Layer 12 of a small transformer language model trained on English Wikipedia (15 layers, counted from 0, width 128).
A neuron's activation on a vector x is SiLU(gate . x + bias) times (in . x + bias), where the dot is the dot product.
The model reads these tokens: " feel" "s" " very" " good" " when" " you" "'" "re" " com" "fort" "able" " in" " feel" "ing" " good" " about" " your" " car" "ving" "s"

The vector x that enters this layer's MLP at each token. A number n stands for n times 0.0036.
0 " feel": 208 -79 -7 25 22 -113 7 -75 94 -69 112 -94 85 5 -87 60 -62 -173 226 71 46 -69 61 1 -106 72 71 -100 1 -69 70 143 66 33 -26 36 -39 -20 113 -16 -20 22 3 -17 45 -173 16 113 -14 -131 -9 31 -320 111 -66 109 -37 -79 -49 -148 -16 -32 39 1 -40 96 -140 -45 55 7 -121 -28 151 58 -168 -98 10 -22 -37 -35 130 -95 0 -36 226 101 -83 -97 -59 -110 -24 -59 19 -7 125 93 -32 -16 28 -31 4 -138 41 73 -3 -48 32 83 -124 144 -118 -5 -60 -37 -54 18 107 -12 29 -32 93 48 78 114 21 146 -1 8
1 "s": 101 -105 -33 0 6 -146 -56 -86 108 -33 77 -106 95 -49 -52 41 -32 -133 165 77 88 -69 63 -40 -125 73 77 -86 21 -49 71 22 -9 42 -9 -4 -53 6 49 -19 18 -11 81 45 76 -85 68 20 -63 -23 -45 39 -333 12 -109 107 -34 -94 -75 -102 -56 -92 40 -24 39 68 -139 -100 38 -31 -174 -146 32 34 -120 -80 82 -65 5 -37 60 -79 76 -28 84 39 -48 -21 -85 -19 25 -56 -44 -91 74 138 -27 -53 -8 58 -71 -69 17 48 -22 -130 81 0 -72 125 -66 40 -36 -48 -29 30 27 25 45 -35 63 132 2 98 70 129 -24 37
2 " very": 176 -163 -127 5 67 -160 -19 59 -101 -6 -24 23 174 180 -198 -179 55 -111 -55 -32 117 -214 -74 -95 -55 55 -34 20 50 54 -6 66 0 14 36 -138 -185 72 255 43 -96 -100 195 73 -1 35 -206 -4 -84 -30 24 82 -248 20 212 275 -18 -28 26 -132 -162 -343 148 -38 278 -66 -155 -78 65 95 -66 -255 -164 248 -182 -87 48 -122 -28 -70 -54 -156 33 69 48 -134 -59 109 95 106 22 74 -196 -212 35 83 -92 40 194 -6 -306 -59 -62 167 -14 -70 148 15 -2 121 -145 61 273 -124 -27 -37 83 10 -4 12 -66 125 -2 151 24 -44 -99 69
3 " good": 26 -154 -158 25 -42 -28 26 -155 51 10 -67 43 264 -94 -173 -71 -19 220 150 136 -74 -155 25 -119 -69 52 50 15 -44 -80 -33 75 74 93 78 -97 12 122 129 55 -175 -35 29 57 8 67 41 39 -58 22 -3 192 -285 -2 5 200 -24 -98 -39 -204 -252 -376 41 -97 81 -28 -154 22 22 -21 -36 -163 51 4 -165 68 79 47 -4 -48 -39 -72 81 -23 -25 -57 -105 9 46 -76 64 -27 -89 -42 73 95 -81 179 -39 -36 -251 -33 91 19 -12 10 171 -9 33 135 -99 110 55 -100 -113 -58 -1 -150 66 -156 -175 216 -7 -82 -89 -10 -200 31
4 " when": 56 98 -341 36 -100 -19 -23 -44 77 -109 -17 -87 208 -51 -91 -106 194 43 67 -57 -68 16 -169 18 49 83 -18 -49 -15 -76 -62 -40 -74 -87 26 43 -165 20 121 -50 29 63 -52 91 57 -69 -159 -73 -90 157 -97 -10 -295 36 36 162 56 14 56 -182 -124 -268 29 -63 95 -125 -37 90 62 63 -180 -136 -79 -129 -25 -56 71 -56 -27 -32 46 -126 22 17 -26 -61 98 -2 -36 -29 176 -133 18 -20 19 119 100 -108 -41 12 -39 -55 68 -20 -123 -82 250 -94 100 31 125 23 103 17 58 -93 23 -41 -128 49 85 265 85 -91 -28 34 -47 154
5 " you": -146 -86 -38 -272 -19 -127 -119 -42 -119 -169 -25 8 -18 52 93 -33 4 27 0 56 -10 17 121 -43 -85 8 176 21 91 218 103 -41 -1 -56 -143 -85 -108 -1 72 -94 -135 185 -82 -20 127 90 119 -157 36 92 -10 82 -230 -80 -112 320 49 73 60 -238 -4 -354 -142 -98 92 51 -182 -75 53 188 -95 -437 -6 -123 -110 -25 51 50 187 154 44 -154 -27 -113 104 140 -139 -95 102 -106 182 -6 88 -82 98 -108 23 293 -184 176 -84 -130 233 120 -143 -71 -132 -10 63 59 -82 133 -92 -73 -7 82 -119 -84 46 151 -101 343 -165 -206 115 -73 -31 215
6 "'": 54 -133 -43 -103 -122 -81 -50 91 283 -113 72 81 198 42 -110 58 -119 376 -81 -181 -133 -139 -44 -51 -115 179 -128 63 -126 129 100 20 -24 -30 -197 -60 74 53 22 -231 286 133 56 30 48 233 -83 55 147 57 39 135 -194 -155 -49 167 -40 -252 -6 139 -141 -253 -138 227 153 50 -210 -3 149 -230 -122 -229 15 -125 -98 -60 -67 81 29 -20 -95 -182 24 -91 -32 8 -78 -271 144 39 21 -242 -82 -100 114 32 96 119 -153 58 -163 93 189 -134 -267 -369 184 44 -113 -72 37 229 -73 -152 -42 30 -228 20 14 -97 14 312 66 205 85 -73 21 200
7 "re": 29 -103 -243 -168 -61 -131 25 -23 10 -6 84 69 163 107 -4 -166 -60 10 -39 -146 -6 -205 -124 30 -92 51 13 11 -52 70 -131 -53 -190 -85 -23 -71 -283 56 154 -96 -132 94 31 -10 97 2 -108 -185 -51 25 -37 -12 -258 2 -7 107 -168 -5 -62 -76 -1 -116 69 -107 180 -111 -147 -84 79 112 -170 -239 -51 25 -200 -116 117 -213 -42 95 14 -61 35 -150 0 53 -210 -2 184 48 56 58 -189 -1 48 -56 -19 -1 -41 55 -237 -52 109 -40 -132 -309 53 -114 1 -1 -27 196 151 -201 73 86 -115 180 18 88 -1 253 -66 9 168 55 -87 346
8 " com": 109 -29 -285 -49 153 -218 -15 -24 257 -1 161 -10 169 39 21 -155 63 88 -87 33 -7 -211 -49 44 -149 177 -90 122 -94 112 125 44 -103 -239 -153 -92 -177 -36 -183 91 -85 1 52 148 -94 126 -186 67 23 -42 36 239 -212 -88 48 187 -181 -98 -141 8 -96 -55 260 -87 86 -3 -8 -66 205 18 -17 -268 -50 -32 -21 -45 -72 -197 -145 -22 68 -161 -138 11 -173 111 -152 157 156 -112 40 -184 -98 88 -90 -56 20 4 106 -91 -137 110 14 -96 -3 -121 345 -90 -103 213 132 189 294 -85 -13 188 118 -182 -32 -85 -79 116 227 88 100 103 42 222
9 "fort": 33 -140 -24 -8 -83 107 42 -71 128 189 4 -2 291 19 119 -195 -198 4 -49 154 78 -33 96 -1 -50 60 35 -63 -122 25 -101 -81 -117 41 -110 -179 -10 182 -10 24 78 -93 139 213 -32 186 102 -91 49 163 -17 379 -226 -111 67 81 16 -396 -152 12 -177 -211 179 -226 -69 -84 -120 -94 166 -115 -164 -221 100 -101 -80 117 4 42 3 110 -2 -128 216 -67 -166 30 -225 61 -42 -92 -75 -70 -31 242 77 32 -72 -26 49 99 -89 -115 -37 -83 -44 -90 200 -66 99 358 -6 274 -13 -121 206 108 -99 -70 -80 -18 -163 43 -109 -104 -29 102 -110 12
10 "able": 30 18 -35 101 -52 7 -6 -159 38 48 35 -62 214 -17 -113 -75 -35 139 108 89 -45 -127 -27 -114 -4 113 95 -38 -35 -72 19 -24 55 53 91 -212 18 110 91 109 -80 12 57 210 -62 -50 -44 -86 -24 67 123 98 -296 37 -32 239 -149 -216 -74 17 -114 -345 42 -123 39 -61 -104 6 124 -35 -169 -182 33 -32 -108 29 10 -41 10 -9 -91 -70 89 -115 191 -15 -137 -59 -41 -63 111 30 -141 -83 -4 59 -54 34 -33 -70 -204 -156 -11 81 29 -54 174 -98 25 108 28 93 93 -82 -58 -57 -5 62 -54 -80 6 228 10 -6 -58 -25 -180 -19
11 " in": -176 -128 -134 26 -92 -133 -251 -16 59 88 146 61 167 22 -44 -42 -49 153 -16 -50 37 51 -36 13 17 116 -69 8 -35 -79 -110 36 -184 -72 -88 -37 -80 55 135 -170 -52 134 -55 53 -35 -34 -232 -89 -50 81 -89 -10 -294 78 85 142 -202 -64 85 -140 -89 -221 8 -124 -43 -111 -29 -90 37 -36 -200 -88 -58 -86 -89 28 50 -120 27 58 85 5 -25 -121 -148 -83 106 -63 162 32 82 55 -42 -28 97 -39 -27 39 -47 32 -191 -96 88 -17 -23 -9 206 -101 12 120 24 41 122 -176 60 -31 72 107 -52 -116 21 160 76 -134 116 -21 -162 117
12 " feel": 153 87 -270 42 -27 -117 -101 -5 5 14 57 -70 11 227 -10 -86 9 -94 41 -43 -89 -99 10 80 11 -34 100 -22 31 -57 -129 175 -70 115 -45 99 -61 252 44 -38 96 49 142 132 -137 153 20 -10 12 1 -74 278 -245 -65 -18 23 -99 -190 -86 -130 -213 -248 183 -212 -29 0 -206 -51 -19 -69 -134 -36 -12 -65 -113 137 -68 -124 217 -93 57 -195 -77 -90 -90 -41 -129 35 7 -86 40 -26 -91 213 220 -106 74 10 17 81 -208 6 15 160 -304 -228 4 -25 52 195 36 188 146 -108 151 16 301 4 -65 6 -177 229 22 -33 -119 223 -1 127
13 "ing": 177 71 -178 113 -138 -107 -126 -34 -45 -11 127 89 21 -17 -22 -148 -145 44 78 -11 -37 -54 -69 -61 -41 59 7 85 39 59 15 55 15 31 73 -39 -18 83 34 -49 24 37 210 157 -87 83 1 -146 -173 71 -59 117 -267 -94 -174 171 -156 -85 18 9 -222 -462 113 -209 11 39 -238 -25 78 -122 -162 -170 -57 -7 -13 -11 -56 -109 34 -115 21 -177 152 -69 -20 7 -79 -61 -33 -89 100 41 -98 -81 76 9 -89 39 -10 174 -151 18 -2 46 -158 -198 46 -112 4 201 -60 131 149 -267 -2 -86 70 -104 9 34 -59 314 -76 -27 -6 12 -142 85
14 " good": 40 -86 -207 19 -127 -78 -112 -61 17 50 16 81 201 -105 -101 -64 -36 232 143 86 -41 -135 2 -123 -23 -8 35 80 30 -77 -98 94 68 47 -23 -143 -56 171 54 13 -224 62 48 58 15 145 64 71 -36 -82 -37 190 -259 7 -23 211 41 -121 -53 -124 -261 -404 99 -159 74 15 -173 63 19 -86 -40 -132 85 -44 -64 84 79 71 34 -99 -6 -168 22 -54 10 -111 -211 4 43 -103 25 -98 -66 -31 94 18 -64 226 -36 11 -287 -40 81 -23 -42 -10 159 -63 16 155 -114 88 172 -98 -114 -2 -36 -177 17 -128 -248 353 -100 -75 25 -26 -320 -5
15 " about": -55 -123 -62 176 -89 -14 -196 -19 87 -12 108 -77 257 23 -68 20 76 190 -27 -58 66 50 39 -130 39 81 105 42 -16 -114 -126 -34 -88 -16 -52 -43 -76 -3 31 -113 -51 92 -30 125 80 -65 -208 -190 -148 204 1 0 -283 101 -28 70 -121 -3 51 21 -81 -324 80 -157 -136 -67 -118 125 83 25 -161 -125 -38 -44 -111 17 134 -285 -20 40 107 -76 122 -13 64 -35 -45 -10 42 -26 9 78 -68 71 91 -25 -134 72 24 58 -270 -134 68 -28 27 37 134 -62 -7 122 12 28 99 -171 31 -72 21 28 -38 -153 19 298 19 -142 140 -37 -138 180
16 " your": 92 -236 -133 -34 -58 -65 35 0 70 -84 55 50 263 -14 -168 -13 -67 317 -3 -55 -152 -103 41 -17 3 104 -5 42 -46 -118 -28 14 22 -110 -4 -91 -102 104 -14 -59 -136 36 -1 61 0 109 9 5 -32 54 38 28 -284 -100 -12 186 39 -4 -33 -202 -54 -481 -61 -35 -11 109 -126 160 63 91 -98 35 107 14 -121 5 -5 70 -53 22 81 -47 -29 -94 -62 21 -202 19 25 -76 66 -17 -78 -38 -52 71 26 -14 -26 71 -184 -135 51 35 -132 106 -6 73 -12 114 -27 125 17 -258 -13 -93 30 -281 56 10 -80 237 78 -74 -194 -142 -91 71
17 " car": -105 160 -179 -137 -96 -212 -138 66 61 32 274 -108 93 -58 -30 45 -61 52 14 118 18 -114 36 -185 -52 -191 -38 140 -138 -19 36 -112 -105 -39 -63 16 -83 44 -174 -85 -10 -70 -78 153 16 76 28 104 -111 77 87 77 -250 -134 111 216 -13 -44 -4 -70 -45 -392 11 -107 -84 112 -78 43 -28 -118 -42 -190 1 -192 -63 108 -42 -89 179 57 205 4 -85 -143 -90 105 -74 41 94 43 137 -180 -173 248 15 -40 -10 157 118 10 -195 24 -40 3 -60 13 256 4 -28 -14 31 331 80 -45 -118 75 179 -188 -7 56 -135 214 -166 -145 -273 129 -46 81
18 "ving": 112 125 -118 53 -227 -106 -109 -64 13 191 44 -21 130 4 -6 -205 -175 190 13 194 53 -57 -70 -93 29 81 -108 -85 -28 -18 24 -88 -10 13 -38 -140 -49 63 -18 -15 -63 -82 98 115 -83 66 34 -34 27 163 64 39 -271 -103 -91 295 -29 -135 29 1 -163 -478 110 -125 -29 30 -48 44 21 -118 -134 -106 68 -116 -169 2 -112 -57 40 148 -57 -136 87 -129 46 -107 -251 -10 17 -49 134 45 -68 140 -74 38 -62 56 2 196 -187 52 -42 35 -195 -20 49 -49 28 143 33 215 85 -174 -66 -4 -34 -154 51 52 -97 124 -129 24 -172 -120 -13 95
19 "s": 26 83 -159 20 -167 -172 -183 -39 -19 128 74 -132 195 -139 60 -154 -66 -45 96 81 2 -159 12 -120 60 41 -45 -23 38 102 -5 -107 9 88 42 -87 -68 105 -167 10 -96 -160 -2 189 -56 32 47 -67 -23 146 -46 -6 -285 -75 -2 203 130 -91 81 -2 -64 -456 47 -87 -127 -9 -119 44 52 -3 -146 -263 44 -153 -144 83 -60 -137 33 113 -28 26 28 -96 27 -5 -143 -8 37 -30 90 -52 -114 112 104 -62 -27 57 -60 137 -237 -46 -73 63 -118 -13 80 -75 40 73 29 98 -18 -192 -55 -20 -79 -65 -8 123 -91 165 -107 -61 -117 31 48 119

Each question shows the input weights of one neuron of the MLP. A number n stands for n times 0.0026.

n52 gate (bias -0.157): -170 -177 0 109 -100 30 -42 -32 -105 62 49 155 -122 3 -107 270 -44 159 79 131 -144 -20 -14 -79 -195 -128 -87 -255 30 179 24 28 -68 -91 -3 -114 -86 15 34 138 -39 131 108 -251 65 -110 -129 136 13 -30 -90 48 4 -80 -24 227 57 72 97 183 86 125 -33 6 113 109 -105 131 116 15 -67 -80 -123 -96 3 -51 -60 64 8 -85 18 -157 -109 -105 29 73 -95 44 -149 -162 -79 -36 87 -81 83 167 -19 -9 109 57 87 -103 91 -76 99 -30 28 178 -113 61 -6 -33 -50 39 -50 125 -198 65 -8 -138 66 -177 -66 15 124 42 -160 -7
n52 in (bias 0.227): 6 -144 -96 59 -91 14 -128 -101 118 110 -106 24 148 71 -15 -92 -145 -146 -197 40 -49 -131 85 71 152 -15 100 119 12 -83 148 61 50 107 -91 209 78 -33 -68 -200 -34 178 2 -24 112 -72 148 -21 52 0 -63 61 18 -55 -14 49 -33 45 -135 -5 -108 -48 -143 -148 -120 -164 47 20 7 8 85 -51 32 -69 -45 -74 2 179 -57 -11 -19 132 43 -59 -12 -16 -119 140 -120 222 133 -12 60 -50 89 -79 -125 45 -90 230 9 -62 -34 192 -67 21 169 -141 -299 2 57 138 166 69 33 -48 -70 -26 -62 -102 -104 121 95 11 13 134 105 46
Its three highest activations, in order, are on tokens 6 "'", 5 " you", 14 " good"

n311 gate (bias -0.306): 22 132 -27 95 -1 -35 -91 -76 59 113 137 -27 -206 48 -79 -119 -129 5 164 -95 -32 -65 -204 105 64 -7 14 -141 -18 111 -50 -88 -144 36 83 26 -35 68 84 -125 -16 -4 -153 -4 2 -210 112 50 -53 -7 -104 34 101 11 -36 139 52 104 -87 -47 -29 -74 -101 -22 -115 -125 -75 -174 189 209 -129 -240 63 -2 54 61 -18 -231 -46 12 56 -47 137 27 114 131 44 -137 -45 -16 92 -183 89 -120 51 -85 -62 -12 32 7 -54 19 53 -12 74 19 29 -128 -5 -89 146 140 -136 87 118 63 -157 56 -22 70 -43 65 60 -103 249 94 -3 -19
n311 in (bias 0.114): 42 -170 -69 26 74 13 -9 -141 -98 10 -3 53 64 107 -135 56 62 234 141 13 -38 77 -93 19 -56 353 -26 -61 -22 -55 -59 79 187 56 -114 -59 78 187 189 -183 -60 -90 -27 55 -25 -41 24 14 98 -52 -43 81 -142 130 86 109 44 -181 -30 -39 -167 -83 60 198 -1 180 -81 178 -25 42 -63 51 12 97 46 -123 -51 306 207 -140 53 77 -161 44 -80 69 -38 97 100 207 -68 43 50 51 -18 -9 -110 39 -59 161 -162 82 -180 87 -47 -13 -38 93 246 -22 -36 92 -63 136 165 -181 213 -119 -49 131 32 -100 180 165 -120 -62 102 -12
Which token does this neuron like most? 4 " when"

n122 gate (bias -0.315): 44 -25 -56 -26 19 39 -122 -89 -49 -106 22 -107 160 -77 -71 48 27 -25 -50 -110 13 -108 59 137 -122 149 89 -58 6 96 -63 76 -22 -47 204 115 -38 93 -7 -122 -192 151 124 148 -243 -17 -82 15 -185 91 28 4 224 -113 -32 -113 29 -7 -75 -73 -61 -60 -91 18 81 90 59 52 86 -7 -80 101 130 -32 -38 -2 3 -140 -57 -18 30 83 38 -49 -123 -128 -8 -212 -33 8 -60 -136 212 -137 101 -146 3 228 -170 56 261 16 -164 -17 89 -65 -34 25 198 -140 18 -18 125 -109 -110 129 192 39 -109 -122 -41 -147 -102 118 8 177 64 -101
n122 in (bias 0.159): 66 -55 -48 77 -25 33 13 -58 1 80 272 -8 218 -98 215 -152 -119 103 47 -124 -54 -106 198 38 28 -65 -35 -123 110 -97 -125 293 112 -72 -17 -122 -38 14 79 -120 60 -6 -56 -95 144 42 207 -174 121 33 16 -136 79 11 2 69 168 -91 -99 87 82 3 -21 -146 2 -28 87 93 -21 -117 -180 99 -149 -14 -96 -364 -47 117 -30 122 331 29 22 80 26 -40 -101 37 50 -15 8 14 -77 113 -83 -8 -2 -43 -17 -276 87 38 54 -131 52 -1 10 46 71 -40 133 -31 -216 -95 -31 -60 -87 -176 -65 -100 -35 -54 31 -18 109 140 -281 79
On which token does it fire most, and how strongly? 2 " very", at about 0.43

n461 gate (bias -0.156): -7 60 -113 -34 -137 -1 9 -221 145 118 113 -147 2 34 -46 -77 85 118 7 69 94 14 83 -110 -63 6 25 93 -180 -7 41 37 28 -76 160 35 84 11 -216 93 24 -64 -79 -122 116 6 123 189 131 81 -148 82 91 -34 -23 -192 -75 -22 48 -19 -55 -181 98 -27 -25 -92 -159 83 -10 -177 11 96 192 68 -40 0 -269 86 -132 -83 121 62 35 219 40 216 206 29 6 -74 83 -257 177 -92 2 -75 137 20 116 30 101 113 -134 -6 -230 -92 141 96 172 -86 -52 -147 -195 -2 127 63 108 -118 -174 2 100 -175 -100 48 29 -204 159 6
n461 in (bias -0.079): -186 -13 -22 -17 3 80 -62 -44 100 144 3 103 40 42 -51 104 -128 83 68 114 -20 -3 23 122 134 -38 -48 -209 9 80 -38 44 26 145 -148 83 30 -25 78 30 -105 82 72 222 21 140 -125 -58 4 -14 -48 -179 228 130 -42 -134 -8 44 -173 240 64 -110 -122 -147 -104 -112 287 92 -117 22 58 -121 -14 110 44 111 -116 116 37 122 20 22 9 108 -3 -27 124 -143 60 -136 -65 -129 -56 79 35 -55 183 159 -104 49 -234 53 -30 -34 37 21 -1 -80 -98 19 9 -50 2 -51 66 -146 -218 57 -144 -94 -149 80 1 52 -177 163 -234 -107
Which token does this neuron like most? 1 "s"

n185 gate (bias -0.192): -41 32 -108 -8 161 79 -167 19 -219 -115 152 248 -61 -27 42 -184 10 -133 -68 -130 -51 91 -57 -95 -83 -93 132 -106 -168 -22 74 -49 -6 43 11 -34 -29 212 82 -114 85 -69 100 -117 50 2 -47 99 -95 -82 28 56 -99 152 -161 141 53 74 -203 236 -25 105 -4 129 -75 -278 17 203 74 42 -92 153 89 -14 -108 -3 -43 45 104 0 -4 -153 -45 -45 -85 70 -113 27 -104 197 -146 104 104 61 154 0 -98 -133 48 122 11 -6 -75 -104 -191 166 -169 -1 -27 89 -210 -4 -47 1 -4 161 110 48 46 201 -91 168 53 115 65 -131 109 -45
n185 in (bias -0.008): 66 79 -58 -63 -137 117 -132 -58 -25 -279 -10 -116 82 -56 -198 -4 189 52 -43 37 -12 188 -207 74 204 -48 83 165 -27 -6 47 -30 -110 -40 -183 -36 33 -158 52 117 -53 14 -224 -43 -89 -14 83 68 -62 -57 2 -98 -62 -68 -97 24 -249 55 -101 -68 171 -149 86 111 -166 -8 162 -50 249 -5 -183 86 -155 177 -14 90 29 -22 -85 -39 -67 -139 -86 137 20 -137 69 33 42 142 251 46 -122 -24 -37 -148 -66 7 70 -45 64 24 -78 -222 -180 21 201 45 -70 35 71 95 145 -14 -23 -122 -74 -49 3 168 -188 -104 -137 80 -23 55 46 -72
On which token does it fire most, and how strongly? 13 "ing", at about 0.29

n358 gate (bias -0.246): -37 135 37 -86 -34 50 -101 89 142 -204 125 -15 -138 -92 201 -44 -9 -70 66 207 115 -212 -192 91 213 212 115 -260 -34 135 -118 -58 -39 45 -37 74 44 -95 -137 236 62 -98 -48 -134 -77 -162 75 50 -81 -182 39 -6 57 -1 -46 178 46 -197 -45 -114 -15 138 183 -4 -1 -162 31 -21 24 -107 -38 162 132 26 51 -74 37 42 117 -60 -39 -32 48 -99 158 113 111 -36 -72 -187 -79 -101 -9 74 -62 115 -45 52 -113 143 141 25 -21 12 -31 -16 -140 111 146 -155 -52 -12 -98 34 -221 23 -83 -113 -77 -198 -79 -81 -245 -72 -111 101 -57 33
n358 in (bias 0.082): -70 -186 22 168 -21 -2 -134 -36 -94 59 189 -42 9 22 -95 -91 43 -26 -165 -79 108 1 100 48 45 88 -56 -74 -21 -254 89 18 146 -103 122 -12 30 355 10 88 -122 37 -21 16 -48 22 -28 52 221 141 -207 1 30 -101 73 107 143 -61 -15 71 20 64 183 51 -32 95 61 116 94 -5 -107 -13 51 27 -99 -11 49 -27 -18 128 -91 -70 -94 -133 -42 85 127 11 65 92 28 45 19 -9 -249 -74 181 43 195 267 144 -192 97 122 -113 -18 138 -101 131 58 33 -78 -111 -4 -222 80 102 48 60 99 -71 177 -44 -175 59 -104 131 159
Which token does this neuron like most? 1 "s"

n115 gate (bias -0.083): 3 98 -34 67 53 -93 17 128 5 143 24 -14 -64 -124 15 -64 -51 -149 131 -291 -192 -50 124 -213 -56 -80 -21 160 -29 43 -30 63 41 -107 91 -8 -189 -154 -70 171 176 140 -2 -12 61 -119 240 18 37 -136 -72 -34 -56 38 197 25 -48 63 -258 23 -36 -5 -133 -79 35 1 -63 -16 -197 58 -12 -74 31 135 19 -56 -215 -82 108 87 53 -81 148 -91 -39 82 -142 -18 -113 -47 82 -79 -19 68 177 70 -7 -48 181 78 -128 54 -22 49 -4 18 -75 203 145 20 -68 106 -104 -67 -81 113 65 -107 -82 167 24 -83 23 -50 81 -38 44 -100
n115 in (bias -0.020): 125 94 -165 98 159 219 82 0 -18 107 97 62 -39 1 -38 39 -13 22 21 93 -62 85 94 -79 96 -212 -103 86 -45 26 93 209 -72 169 23 23 44 18 145 107 10 -44 29 -65 -34 64 -165 -100 127 -56 -54 -138 -98 -1 106 36 46 82 -206 -143 -73 -7 38 12 -43 8 -157 141 -102 -87 22 50 69 -58 91 10 82 -83 -95 -70 35 107 82 15 -155 24 -183 98 -13 81 150 17 -203 -34 56 85 -38 -116 60 -81 -98 128 -94 91 -180 108 52 -27 204 65 20 101 -66 -122 -3 174 57 11 97 138 -136 -102 -110 -44 -60 -270 -121 18
On which token does it fire most, and how strongly? 17 " car", at about 3.3

n360 gate (bias -0.217): 9 -44 -23 24 -105 -56 -95 51 135 43 -105 -185 -19 81 -32 -40 -35 -121 12 167 -119 38 17 -37 -50 30 7 175 -101 -11 124 155 -213 28 195 3 -50 -225 -40 -255 75 -62 56 200 177 -48 25 50 183 20 -75 17 103 -45 -25 -187 57 -4 -152 -35 -76 0 17 -20 23 -60 95 113 -86 0 88 74 -37 36 45 8 19 -46 17 -169 140 -37 143 -2 140 -149 23 -34 38 -178 -47 71 1 -24 68 -138 -41 -204 -80 171 -8 5 -145 46 9 -42 90 23 -153 127 23 101 128 7 -213 -87 117 35 163 204 222 -231 185 181 47 -78 -11 -32
n360 in (bias -0.149): -28 -32 -67 -3 213 243 110 -75 -29 112 31 -177 -77 20 302 -18 43 197 -169 -180 -43 -215 -82 105 107 -56 103 13 145 231 90 -60 -66 -6 -39 22 -64 -110 129 -87 -74 15 165 -82 -17 10 125 -68 34 -99 -234 -44 25 -30 -49 36 23 37 33 75 10 -47 -32 -134 74 -106 110 3 260 -181 -63 59 69 156 279 230 -66 -3 80 42 -8 192 -71 -35 111 186 75 34 -155 -93 57 70 62 -77 90 84 27 53 101 172 33 -14 164 270 -124 79 -100 -86 243 185 52 -31 10 -110 -151 69 -4 186 -29 -24 101 -30 -48 -21 65 -85 -1 -119
Which token does this neuron like most? 17 " car"

n63 gate (bias -0.211): -94 -123 -50 -47 -79 26 -121 1 -1 -56 55 80 4 -85 -41 -25 14 -93 -103 33 30 62 -55 281 -151 -23 101 -2 -94 4 129 -70 -101 -275 -114 -33 21 -39 65 34 9 -39 -91 -176 -48 -204 12 -17 -192 76 40 -25 -51 -97 38 -45 -93 215 -46 48 224 -5 -35 -150 39 -64 -147 123 47 30 -147 -68 44 -10 -82 -86 -62 15 -131 74 -25 2 5 -12 54 -75 200 -73 157 -6 -157 180 35 -6 -146 -243 -9 46 -15 -54 -71 78 -187 81 169 -94 -33 106 -234 20 -65 110 -92 135 -14 98 106 260 87 195 -16 -56 -161 -159 -44 -64 98 50
n63 in (bias -0.084): -132 -77 -47 -63 -23 -1 123 -147 32 5 26 49 61 99 230 70 42 31 159 55 -22 -111 -135 77 -194 -27 37 137 178 17 161 -115 -79 -63 -3 -119 -54 -233 -104 -83 -96 -18 -66 -10 21 -118 9 -231 23 35 177 86 104 -142 -192 -17 -51 179 85 65 -181 0 -70 -63 100 -79 165 31 -119 -192 -44 10 -68 -8 -228 74 -59 4 7 224 164 121 -48 -200 -40 166 -119 -5 -113 -88 -24 -251 23 -200 181 37 -43 94 10 -133 32 146 -3 116 -177 -59 -113 162 53 195 -96 -248 -71 51 151 -201 -45 8 -35 155 82 7 -59 170 33 22 -10 140
Its two highest activations, in order, are on tokens 5 " you", 7 "re"

n11 gate (bias -0.204): -168 33 -130 -35 -124 30 -4 -42 90 123 42 -25 9 65 56 -103 143 -91 126 18 2 -69 -118 -125 -64 -192 -174 -81 -36 -55 2 -9 64 -123 1 54 -77 11 -1 -89 57 -140 121 119 9 -38 191 -8 192 121 141 -102 110 95 -17 65 159 -2 11 46 48 -101 -4 -161 -9 -53 -200 4 -153 -35 -143 -107 7 -50 -148 132 -19 -31 -56 76 5 140 16 -78 46 -12 -74 -83 92 80 123 -60 -59 29 209 44 72 109 23 -26 -35 -139 122 125 -192 6 67 -15 32 -10 -31 -53 35 -7 210 243 -41 -128 32 -75 121 -96 -38 -51 -168 -64 -10 130
n11 in (bias 0.026): 137 -33 54 246 -91 -19 10 -91 -142 -3 -84 -78 -125 143 -46 33 -188 70 -42 20 -17 9 -107 -18 21 -172 -82 -138 0 0 -104 80 -29 83 -30 71 -88 -106 122 -89 -71 173 48 50 -12 -201 155 -36 -48 125 111 -51 -129 52 54 101 24 35 -248 218 107 127 34 -109 251 119 -133 -114 -143 -67 106 -69 -117 -28 -134 -16 -82 -200 50 -161 -128 57 -71 68 -4 -22 58 -20 162 -51 246 12 -27 98 45 10 64 -76 -80 -106 -75 -65 79 -152 -89 -20 -21 10 -151 -13 11 186 91 -13 -4 32 172 -149 118 15 99 38 72 -113 -188 -158 92 -14
Which token does this neuron like most? 18 "ving"

n251 gate (bias -0.057): 43 56 -3 -64 -94 -60 98 183 101 -65 -144 55 60 -37 63 140 89 97 -56 -261 -128 -74 -122 38 120 63 3 146 -5 -31 133 -104 -29 -60 -124 -62 67 -59 14 -11 -4 105 -18 -77 -76 -2 16 -73 103 -98 -90 -88 23 -155 -50 54 18 -131 -136 47 49 94 -234 21 -20 -12 -7 46 38 159 -164 9 -41 -6 -31 -132 30 -2 90 59 115 55 48 -86 -35 5 -146 -178 -13 176 59 -96 -29 255 40 152 -17 157 3 -11 148 -35 75 65 -60 110 -122 145 -131 -52 -37 -47 -71 111 177 -14 -57 -93 -60 -25 261 -3 70 25 28 17 74 149
n251 in (bias -0.122): -32 40 130 -42 -171 138 -24 24 -95 -60 61 32 44 -146 -51 145 77 119 -1 1 125 108 -164 -95 163 -149 120 146 122 62 -8 131 78 82 129 -100 132 -189 84 -186 -119 0 -25 -72 -52 254 -84 -24 140 101 -26 163 98 99 87 34 24 -31 -10 156 197 -30 161 -136 -125 110 -128 3 21 -40 -117 57 48 -57 -6 100 135 -39 -149 -246 11 -106 -167 39 75 8 -216 33 69 35 -25 71 -113 -86 24 -161 -94 -34 -86 55 -225 -118 -181 -14 134 124 -197 46 52 -31 47 -32 56 -231 80 -138 130 -172 35 3 -47 6 -22 47 11 -132 122 -169
Which token does this neuron like most? 16 " your"